Layer 2 of a small transformer language model trained on English Wikipedia (8 layers, counted from 0, width 128).
A neuron's activation on a vector x is SiLU(gate . x) times (in . x), where the dot is the dot product.

Input weights of the MLP neurons that the questions are about. A number n stands for (n - 500) times 0.0007.
n172 gate: 539 578 392 482 625 500 446 609 425 785 497 208 566 510 591 683 572 426 516 437 388 416 641 546 383 507 593 627 763 698 546 500 631 699 621 474 700 701 487 236 380 511 607 231 442 565 279 392 482 668 608 535 579 743 656 560 614 542 341 474 275 432 637 449 378 451 579 370 381 433 605 480 291 626 665 532 698 617 375 377 581 493 510 593 427 489 713 608 436 682 562 508 563 500 521 467 446 611 637 537 478 389 585 470 319 590 599 442 529 572 527 617 356 329 627 471 536 384 562 415 525 442 500 608 585 503 472 557
n208 gate: 647 545 558 653 519 552 382 481 525 592 325 649 600 576 612 601 302 529 595 529 644 626 605 488 438 751 634 734 257 365 438 347 452 608 577 507 709 561 429 358 449 488 397 889 145 579 547 600 572 431 723 415 416 878 493 463 299 558 356 413 736 646 545 586 465 396 464 461 631 500 384 647 569 249 571 460 492 587 573 445 403 618 599 484 553 583 688 492 415 726 492 729 506 458 442 652 340 367 648 735 401 578 440 562 441 543 474 508 684 375 444 438 294 485 508 394 282 583 404 492 390 605 500 559 481 468 638 799
n285 gate: 669 553 515 560 490 510 465 388 494 374 575 595 484 600 411 452 632 468 592 402 445 392 605 447 443 686 658 381 405 273 612 580 705 292 576 811 619 432 470 436 164 550 453 463 584 463 386 411 613 385 564 394 408 463 694 504 466 625 341 491 460 510 218 561 414 639 420 414 532 402 568 519 507 487 409 565 500 500 330 550 592 513 469 233 528 460 382 474 402 486 424 486 500 293 480 633 592 623 341 387 768 581 371 227 590 508 533 510 648 519 333 520 419 429 497 469 564 530 473 583 453 662 525 473 608 653 538 446
n321 gate: 461 614 645 451 615 572 382 532 416 400 625 436 542 415 477 513 646 548 381 476 413 787 296 633 680 446 582 231 567 453 429 507 450 574 490 638 383 359 512 401 547 471 540 237 285 437 365 472 507 530 531 611 463 473 521 593 662 500 784 370 549 509 637 481 529 575 429 455 444 401 691 435 564 458 410 463 363 424 574 337 455 189 494 523 547 444 326 426 621 402 429 416 387 392 396 279 480 621 440 580 470 517 595 660 579 522 600 450 441 370 469 458 503 558 402 503 606 546 483 500 411 382 494 389 372 657 292 454
n395 gate: 525 507 470 536 578 650 311 374 260 280 529 577 568 475 451 356 434 541 533 462 644 578 591 539 539 690 562 411 607 361 639 638 523 316 595 546 532 366 450 516 489 399 477 414 266 449 678 574 312 302 600 526 542 378 429 362 378 664 578 512 619 581 575 528 620 646 421 477 682 546 460 540 445 487 387 687 400 595 548 451 575 642 475 550 625 642 403 663 289 535 483 583 505 624 468 557 580 627 643 725 444 574 336 201 529 444 522 587 559 415 607 458 434 543 493 275 424 465 533 364 536 487 428 538 400 443 393 632
n417 gate: 323 420 438 542 692 331 416 583 461 706 451 512 463 451 583 552 411 385 346 301 414 396 590 600 592 191 500 589 453 436 783 766 379 436 308 390 337 451 416 487 523 768 593 675 541 562 288 448 262 625 492 521 678 531 745 540 198 264 592 399 623 605 456 286 392 367 538 579 589 493 337 611 248 404 534 423 526 520 347 571 361 742 476 726 452 670 599 525 596 577 735 607 659 643 358 521 517 209 496 647 325 642 630 683 504 639 566 707 729 349 496 387 530 570 408 579 419 444 448 583 508 474 973 526 480 577 556 576
n434 gate: 427 410 543 685 473 398 493 609 503 630 573 476 346 510 641 330 604 728 441 642 438 578 569 521 443 404 389 373 601 673 584 422 507 340 515 400 493 684 696 206 360 560 572 320 294 276 314 537 504 649 554 712 595 609 347 339 572 321 553 533 293 544 426 694 493 556 556 356 520 357 504 353 538 489 698 446 482 476 378 530 529 554 577 655 518 464 430 563 577 515 529 451 560 600 662 373 329 254 393 455 673 438 548 670 383 494 579 493 548 517 391 401 482 576 486 615 133 434 438 504 568 493 629 379 490 477 281 421
n565 gate: 531 519 517 475 572 449 537 675 275 548 675 525 504 448 504 500 398 545 496 296 559 452 680 486 529 370 565 644 445 493 521 735 566 863 612 517 756 353 468 496 496 385 337 511 580 401 536 497 452 597 277 557 525 674 456 519 518 440 539 680 609 349 553 848 369 418 458 304 221 429 419 507 588 603 303 423 522 674 302 585 451 602 446 471 563 380 673 680 517 384 444 576 445 367 650 504 504 401 521 519 686 472 417 378 723 369 527 437 604 375 586 496 456 350 468 605 402 602 415 407 385 674 332 503 407 695 399 381
n172 in: 577 622 306 361 675 549 540 599 491 507 657 478 672 646 481 645 513 510 607 443 507 457 629 606 423 420 264 368 681 392 675 390 626 546 677 313 382 673 363 529 278 622 617 435 394 659 562 638 500 608 657 513 403 623 533 418 676 465 487 634 575 429 635 454 538 382 637 580 426 402 632 564 427 538 490 526 520 453 576 333 577 520 530 605 590 360 598 554 546 683 580 555 459 534 414 500 384 449 760 623 608 506 469 517 445 497 532 540 716 410 559 629 438 503 433 554 311 463 596 410 603 497 494 575 626 402 565 510
n208 in: 468 334 494 541 339 395 354 481 379 532 479 602 367 652 379 518 525 751 458 408 526 667 506 425 422 351 352 470 682 522 466 346 471 532 653 491 472 338 548 753 369 469 440 647 364 592 595 589 600 605 485 338 505 535 447 288 456 522 391 567 614 611 457 515 708 537 594 450 575 464 369 376 623 382 319 590 557 497 580 541 483 573 538 532 529 605 549 497 515 685 497 463 525 351 559 551 432 355 421 341 541 440 467 440 374 564 547 571 440 609 325 506 659 532 353 598 548 383 465 389 380 558 757 638 485 615 522 342
n285 in: 541 537 512 430 588 497 545 462 553 415 422 773 604 537 579 433 451 614 511 523 513 649 482 506 449 665 561 396 461 604 443 632 575 516 517 509 358 631 451 587 661 433 726 364 327 538 606 603 391 580 448 475 522 506 602 358 542 450 576 438 542 616 383 555 579 585 444 538 580 474 304 578 450 516 623 624 698 565 560 578 377 568 518 503 649 655 547 516 458 68 533 350 536 401 490 533 487 559 432 736 383 461 417 324 372 329 482 336 445 441 620 490 694 310 452 493 616 378 712 351 494 698 616 526 466 394 539 587
n321 in: 549 576 705 536 637 614 435 556 599 433 547 491 506 532 322 357 494 393 490 682 466 699 317 438 577 652 437 437 549 458 411 425 595 579 503 639 441 421 476 642 565 583 482 424 396 470 416 415 531 483 378 559 425 494 466 478 518 526 455 494 527 628 428 317 500 601 386 429 477 613 701 472 444 541 385 561 445 384 544 303 582 388 553 455 389 467 209 421 650 346 429 471 402 552 378 503 552 676 584 522 400 684 572 433 611 386 596 564 351 327 445 476 536 439 405 472 564 426 488 497 383 478 446 436 426 508 505 687
n395 in: 606 389 326 636 509 759 474 341 443 708 605 358 470 503 442 394 438 523 476 591 418 500 658 567 334 519 556 451 462 516 442 447 547 535 455 667 418 527 464 484 500 377 687 397 455 398 394 386 421 463 506 503 548 468 471 249 410 509 721 451 332 468 558 429 399 625 485 360 603 576 535 454 546 588 422 594 396 622 388 500 384 503 509 378 573 668 722 500 392 546 583 444 510 620 258 377 500 591 509 640 503 529 283 389 444 497 525 522 492 455 681 454 703 474 571 304 506 514 465 564 395 666 362 630 500 509 476 596
n417 in: 476 567 504 385 605 511 451 402 369 452 481 577 426 500 598 269 564 529 474 368 423 425 515 524 461 275 444 317 657 364 797 730 621 669 284 419 480 357 646 532 254 575 360 604 504 616 579 639 407 507 267 594 517 474 748 571 392 387 571 405 671 451 413 561 313 492 598 469 296 571 323 589 356 430 508 496 444 599 481 571 399 416 533 664 230 396 644 535 608 686 565 630 570 734 527 625 755 460 688 658 536 798 667 508 500 624 793 638 421 515 519 138 564 434 598 307 492 584 625 529 555 643 594 295 515 369 521 651
n434 in: 587 296 616 473 445 601 587 591 622 697 454 360 450 431 433 207 397 414 643 432 292 642 579 679 612 468 336 557 455 462 550 445 671 306 620 611 729 666 531 524 403 527 497 366 553 568 438 574 514 592 604 547 720 437 452 332 359 453 456 711 326 487 436 702 641 503 525 460 523 455 549 295 453 584 596 434 586 516 477 692 544 510 599 352 549 455 463 447 658 617 609 598 664 596 433 566 507 284 296 489 559 441 569 619 388 529 410 434 417 523 360 578 497 456 554 507 331 280 444 426 476 419 613 467 494 353 446 627
n565 in: 455 545 457 549 500 274 481 454 503 584 680 535 519 487 279 484 467 479 286 617 507 525 622 471 536 333 341 607 604 587 656 675 483 621 609 571 474 471 619 593 277 471 361 483 735 608 450 662 344 521 475 480 523 583 537 399 480 620 628 555 583 528 253 610 516 500 429 516 453 425 386 546 597 406 400 413 497 535 471 639 201 556 426 463 599 457 500 413 615 384 425 577 632 656 500 453 655 464 567 625 674 586 598 598 408 542 372 601 670 271 604 559 410 558 349 308 553 509 540 435 638 649 500 568 481 654 543 245

Each question shows a token from some text and the vector x that enters the MLP there. A number n stands for (n - 500) times 0.0047.

" W": 652 477 659 529 434 629 511 459 529 807 514 561 570 537 639 399 577 400 513 491 435 497 354 445 576 400 437 407 514 576 569 514 550 476 464 333 365 441 494 544 740 510 436 453 639 572 349 491 620 513 523 557 441 515 477 373 540 609 571 478 587 626 513 276 557 390 533 545 440 572 561 436 608 531 489 503 447 517 529 360 583 487 544 474 497 611 364 534 599 547 496 573 606 430 505 602 574 579 462 634 537 646 443 661 380 473 362 592 270 554 647 611 488 421 586 549 586 616 446 520 423 451 562 343 534 282 579 453
The most active neuron and its activation: n321, at about 0.13

" fig": 425 408 454 370 488 599 510 432 541 426 600 594 513 519 292 487 383 459 776 516 553 574 479 558 521 578 512 621 463 344 493 539 488 436 439 332 513 477 559 550 610 422 542 599 569 646 598 532 613 673 533 521 430 436 602 721 460 662 383 567 374 574 451 861 475 570 473 555 610 711 318 483 505 567 632 598 469 389 415 622 407 456 516 710 678 722 511 372 538 366 510 595 545 439 316 275 373 385 466 503 592 484 544 712 579 423 456 413 413 628 619 308 483 451 421 560 518 441 519 587 346 491 546 475 568 573 568 456
The most active neuron and its activation: n172, at about 0.12

" is": 532 396 249 695 511 548 566 451 499 615 606 429 445 527 478 499 391 601 307 499 420 449 598 447 507 515 568 517 553 572 621 430 546 607 440 369 469 495 458 614 520 217 414 639 336 469 454 470 463 643 412 525 260 582 481 436 495 485 424 476 780 505 538 670 492 412 480 531 432 672 542 337 729 578 596 453 461 423 419 438 509 455 548 503 421 501 458 544 470 527 498 476 448 573 594 599 566 424 649 564 503 460 539 446 486 381 593 406 495 559 346 417 501 629 496 552 574 482 433 470 722 477 462 678 333 566 555 529
Which three neurons fire most, strongest first? n208, n565, n285

"ist": 625 472 551 302 434 610 590 508 534 446 545 619 473 569 700 519 595 487 482 471 353 463 558 541 371 366 344 360 478 427 571 683 519 556 590 581 239 501 476 402 681 545 493 432 434 622 401 578 507 526 433 621 520 498 717 450 579 552 431 356 454 472 553 690 547 377 452 560 420 625 364 483 578 591 343 520 543 362 464 675 550 414 300 486 597 615 401 624 510 469 415 431 349 574 515 266 494 555 371 516 288 633 480 613 390 427 461 520 509 570 531 355 436 406 499 683 429 480 598 602 598 465 526 601 483 506 528 446
Which three neurons fire most, strongest first? n417, n208, n395

" their": 629 382 514 502 561 612 374 565 469 472 545 526 580 466 494 509 334 554 523 469 484 501 626 515 589 460 494 741 493 630 477 335 348 679 505 416 705 402 535 598 507 420 367 516 525 504 620 355 588 520 476 384 422 579 656 593 590 425 647 455 467 457 555 539 445 532 559 524 470 793 423 704 431 503 229 473 456 563 410 444 499 581 457 556 568 721 500 575 516 575 521 463 579 486 550 556 438 480 555 472 445 751 541 355 539 319 582 601 373 515 595 470 568 427 487 527 524 434 642 495 586 531 466 518 474 452 579 554
Which two neurons fire most, strongest first? n434, n208

" phys": 565 387 432 541 287 595 639 371 682 478 651 629 524 344 481 585 567 531 649 644 517 561 438 422 326 459 414 574 639 406 594 611 460 536 602 469 629 577 487 532 524 394 596 590 474 594 449 589 452 269 566 621 418 480 608 655 382 473 451 476 411 683 668 299 412 500 510 540 514 677 433 474 448 618 483 534 379 537 538 559 487 586 552 537 501 613 582 450 568 594 463 567 446 594 684 395 615 524 469 588 561 720 485 381 493 516 371 368 420 463 468 353 516 508 432 407 468 624 549 546 568 296 438 615 491 573 553 574
The most active neuron and its activation: n395, at about 0.13

"ed": 584 359 496 430 514 448 583 628 367 408 386 648 434 480 511 628 488 569 414 405 503 475 761 552 514 694 378 489 438 467 394 485 515 426 505 514 529 432 483 398 399 480 540 473 697 541 422 542 475 524 382 465 425 540 622 407 569 709 484 437 381 433 517 544 403 399 496 569 498 731 512 465 523 484 438 628 582 508 397 576 557 476 424 347 583 526 495 575 542 378 627 394 428 407 560 470 576 489 275 519 601 704 406 565 461 463 493 540 405 742 426 462 571 263 441 532 368 402 499 466 553 492 605 609 607 456 411 479
Which neuron lights up most? n285

"°": 516 524 650 578 319 495 522 349 461 336 513 610 522 633 621 375 482 544 323 607 576 551 583 614 542 467 366 519 605 425 563 570 549 385 514 410 333 616 440 552 607 613 609 616 426 562 437 405 432 453 324 626 371 403 540 481 494 507 549 612 342 645 715 431 458 381 467 454 455 577 492 412 564 588 529 571 515 500 633 618 527 425 485 525 368 360 459 380 404 489 579 348 548 573 175 482 634 518 574 405 544 661 499 518 544 383 512 540 319 398 487 685 508 513 467 560 501 441 624 194 397 561 607 606 416 451 534 511
Which neuron lights up most? n321

"ase": 576 590 706 553 364 352 584 438 571 565 445 658 557 548 652 664 522 506 601 507 414 447 494 509 466 530 536 471 479 423 559 213 562 486 586 520 299 421 445 568 410 561 464 623 357 555 538 542 582 555 425 443 358 585 445 601 454 683 506 675 435 549 385 640 630 513 465 471 524 738 530 524 519 549 518 501 502 455 412 721 478 353 557 511 465 506 395 481 485 428 523 451 336 536 530 560 516 471 626 375 476 673 390 397 671 349 503 539 569 539 395 488 504 596 460 690 324 268 497 574 437 499 469 473 561 442 516 478
Which neuron lights up most? n208

" Min": 425 606 421 424 454 643 412 269 422 585 688 496 688 561 573 657 772 410 488 417 551 552 443 397 469 446 517 545 583 769 533 469 358 569 373 478 359 597 469 597 475 601 643 428 440 602 487 597 547 524 582 375 505 467 405 493 311 432 345 547 562 501 522 433 666 427 470 413 484 634 423 606 436 579 519 470 581 540 492 491 529 423 383 436 439 413 521 464 658 508 446 508 563 512 618 257 568 492 472 503 511 744 464 396 553 478 387 419 532 370 605 448 378 581 474 469 490 361 490 610 405 541 648 578 626 437 553 384
The most active neuron and its activation: n172, at about 0.1

"4": 703 505 515 516 484 443 502 588 471 567 536 546 533 453 481 428 406 448 353 502 428 631 569 422 487 551 469 449 567 523 389 604 423 501 501 665 461 529 494 524 512 528 471 605 564 570 463 526 466 440 327 438 527 430 455 631 487 447 508 623 537 523 530 675 545 520 575 517 477 633 405 396 451 557 572 581 589 476 366 616 605 636 431 496 410 429 373 606 628 438 485 418 390 559 393 417 457 385 488 435 534 548 272 529 445 345 493 558 245 533 402 565 363 561 490 476 405 466 494 426 556 743 492 448 667 561 627 490
The most active neuron and its activation: n565, at about 0.11

" L": 475 572 563 587 482 563 335 410 491 662 364 288 634 530 530 434 551 354 541 476 519 538 275 408 540 548 386 523 573 443 625 337 496 387 522 397 449 564 413 576 574 480 563 489 569 509 515 710 574 471 473 517 376 441 463 316 524 528 544 489 472 481 537 398 750 442 522 484 482 480 319 576 482 615 454 458 572 444 498 365 552 553 526 420 513 468 538 596 498 609 505 499 601 523 559 509 513 576 486 453 580 714 532 546 515 401 383 457 350 591 494 548 439 324 431 424 536 340 506 232 531 536 665 535 687 592 683 476
The most active neuron and its activation: n172, at about 0.07

" b": 557 462 778 491 448 702 519 607 508 652 526 524 517 529 566 120 357 486 449 510 463 481 507 547 532 559 417 472 529 403 550 492 635 416 532 496 470 499 348 428 441 398 309 654 495 536 363 687 657 560 549 459 377 500 562 546 581 441 425 483 552 562 529 151 548 556 528 444 449 621 401 583 502 444 485 547 366 613 615 431 486 444 679 592 630 645 478 456 455 373 575 546 408 477 569 451 461 486 529 458 676 642 457 583 533 421 399 354 323 518 461 434 378 473 478 432 448 551 429 469 533 389 424 471 533 600 546 570
Which neuron lights up most? n321

"op": 590 470 632 279 435 663 498 533 502 273 660 475 627 591 726 546 642 395 554 464 543 517 481 400 461 443 487 654 294 664 318 562 509 480 460 525 445 462 471 506 594 494 494 524 465 437 559 496 640 507 307 428 472 555 468 315 588 434 441 520 528 637 417 502 331 504 518 408 490 607 501 529 495 551 529 558 446 376 438 719 582 426 343 327 530 643 546 474 466 540 416 357 467 602 611 444 521 508 486 458 446 645 371 348 430 645 420 400 500 604 322 395 506 607 405 507 390 528 448 499 617 485 643 489 452 462 488 522
Which neuron lights up most? n172

" init": 595 433 536 406 599 661 513 360 552 503 505 727 436 385 354 684 435 341 487 535 515 390 419 413 424 345 562 475 433 559 593 589 399 518 551 499 471 601 483 463 478 412 380 626 465 640 468 489 427 415 494 614 481 493 582 672 429 353 466 453 499 668 476 405 461 491 563 481 631 652 586 437 450 517 495 707 548 534 556 748 649 591 382 437 408 518 579 555 483 356 526 551 580 474 767 446 497 638 466 541 653 673 499 604 626 591 493 419 446 631 560 540 444 553 494 398 623 350 672 593 564 275 383 520 546 605 599 572
Which two neurons fire most, strongest first? n434, n417

" sh": 550 475 503 510 480 688 694 301 379 573 510 607 472 524 380 465 426 547 647 604 327 522 378 592 524 524 623 682 571 667 432 607 668 409 564 527 476 529 437 407 613 240 427 451 439 663 534 663 446 323 494 511 440 487 377 407 523 516 432 520 590 386 520 450 653 508 579 506 582 521 595 582 538 638 707 546 487 466 479 470 635 427 688 656 556 640 509 608 656 462 469 394 574 489 630 479 633 621 532 440 491 683 488 538 480 462 460 441 380 410 449 527 479 543 477 503 524 600 593 449 436 639 584 672 513 490 583 390
The most active neuron and its activation: n417, at about 0.11

" The": 564 477 573 552 581 610 398 572 502 601 439 244 564 540 406 445 363 519 533 490 447 453 581 591 505 470 544 525 555 520 421 476 481 626 503 454 600 467 531 420 402 413 527 571 535 468 516 484 449 471 460 311 524 449 409 434 689 387 514 360 562 595 602 674 602 401 460 523 465 921 461 534 557 559 367 467 489 553 368 426 607 668 431 562 526 530 502 418 360 294 512 475 576 457 466 487 414 625 524 514 465 798 493 538 617 482 589 651 474 535 521 486 488 523 504 494 435 522 691 416 494 539 343 492 568 399 524 371
Which neuron lights up most? n395

" international": 580 508 629 469 385 579 446 537 614 378 612 453 509 633 457 509 450 471 472 477 768 405 514 484 311 519 590 587 591 600 480 459 433 574 657 510 599 542 463 682 405 607 424 466 420 601 429 566 526 441 429 397 553 345 687 870 420 417 574 541 529 489 505 485 377 659 552 507 548 771 469 615 492 502 523 579 510 494 197 522 505 603 442 470 444 581 614 443 589 479 392 333 453 425 604 466 452 540 514 423 545 578 593 547 387 535 473 506 456 605 566 347 522 342 490 568 523 411 574 549 507 572 452 657 597 488 679 504
The most active neuron and its activation: n434, at about 0.16

" end": 554 456 424 639 544 627 644 462 396 410 722 487 415 501 621 508 451 508 690 623 404 464 338 378 469 540 561 597 360 448 577 208 531 473 530 583 593 471 512 481 347 409 779 530 548 588 406 617 504 575 468 551 408 588 417 466 464 627 502 734 623 491 398 483 748 629 508 476 543 657 379 541 446 567 404 629 421 481 564 606 504 425 532 521 726 516 406 404 483 477 546 419 443 529 540 525 377 573 480 453 678 618 569 602 541 420 432 496 363 515 584 326 493 550 612 493 404 347 340 580 553 484 460 603 574 383 402 505
Which neuron lights up most? n417

"man": 721 542 522 477 577 630 506 452 539 347 618 586 412 622 606 685 519 335 518 414 676 409 527 465 461 584 445 459 481 581 525 373 482 449 425 566 363 509 442 415 724 482 459 408 640 607 535 611 522 482 572 694 503 550 518 521 498 538 327 561 500 428 478 659 556 459 544 554 589 715 383 420 565 548 529 650 588 468 285 642 536 511 322 456 524 528 482 544 567 383 432 591 383 549 386 407 408 571 484 557 405 609 515 537 402 429 500 562 583 456 440 611 468 256 411 639 515 396 478 604 598 543 558 367 472 529 633 445
Which three neurons fire most, strongest first? n285, n417, n434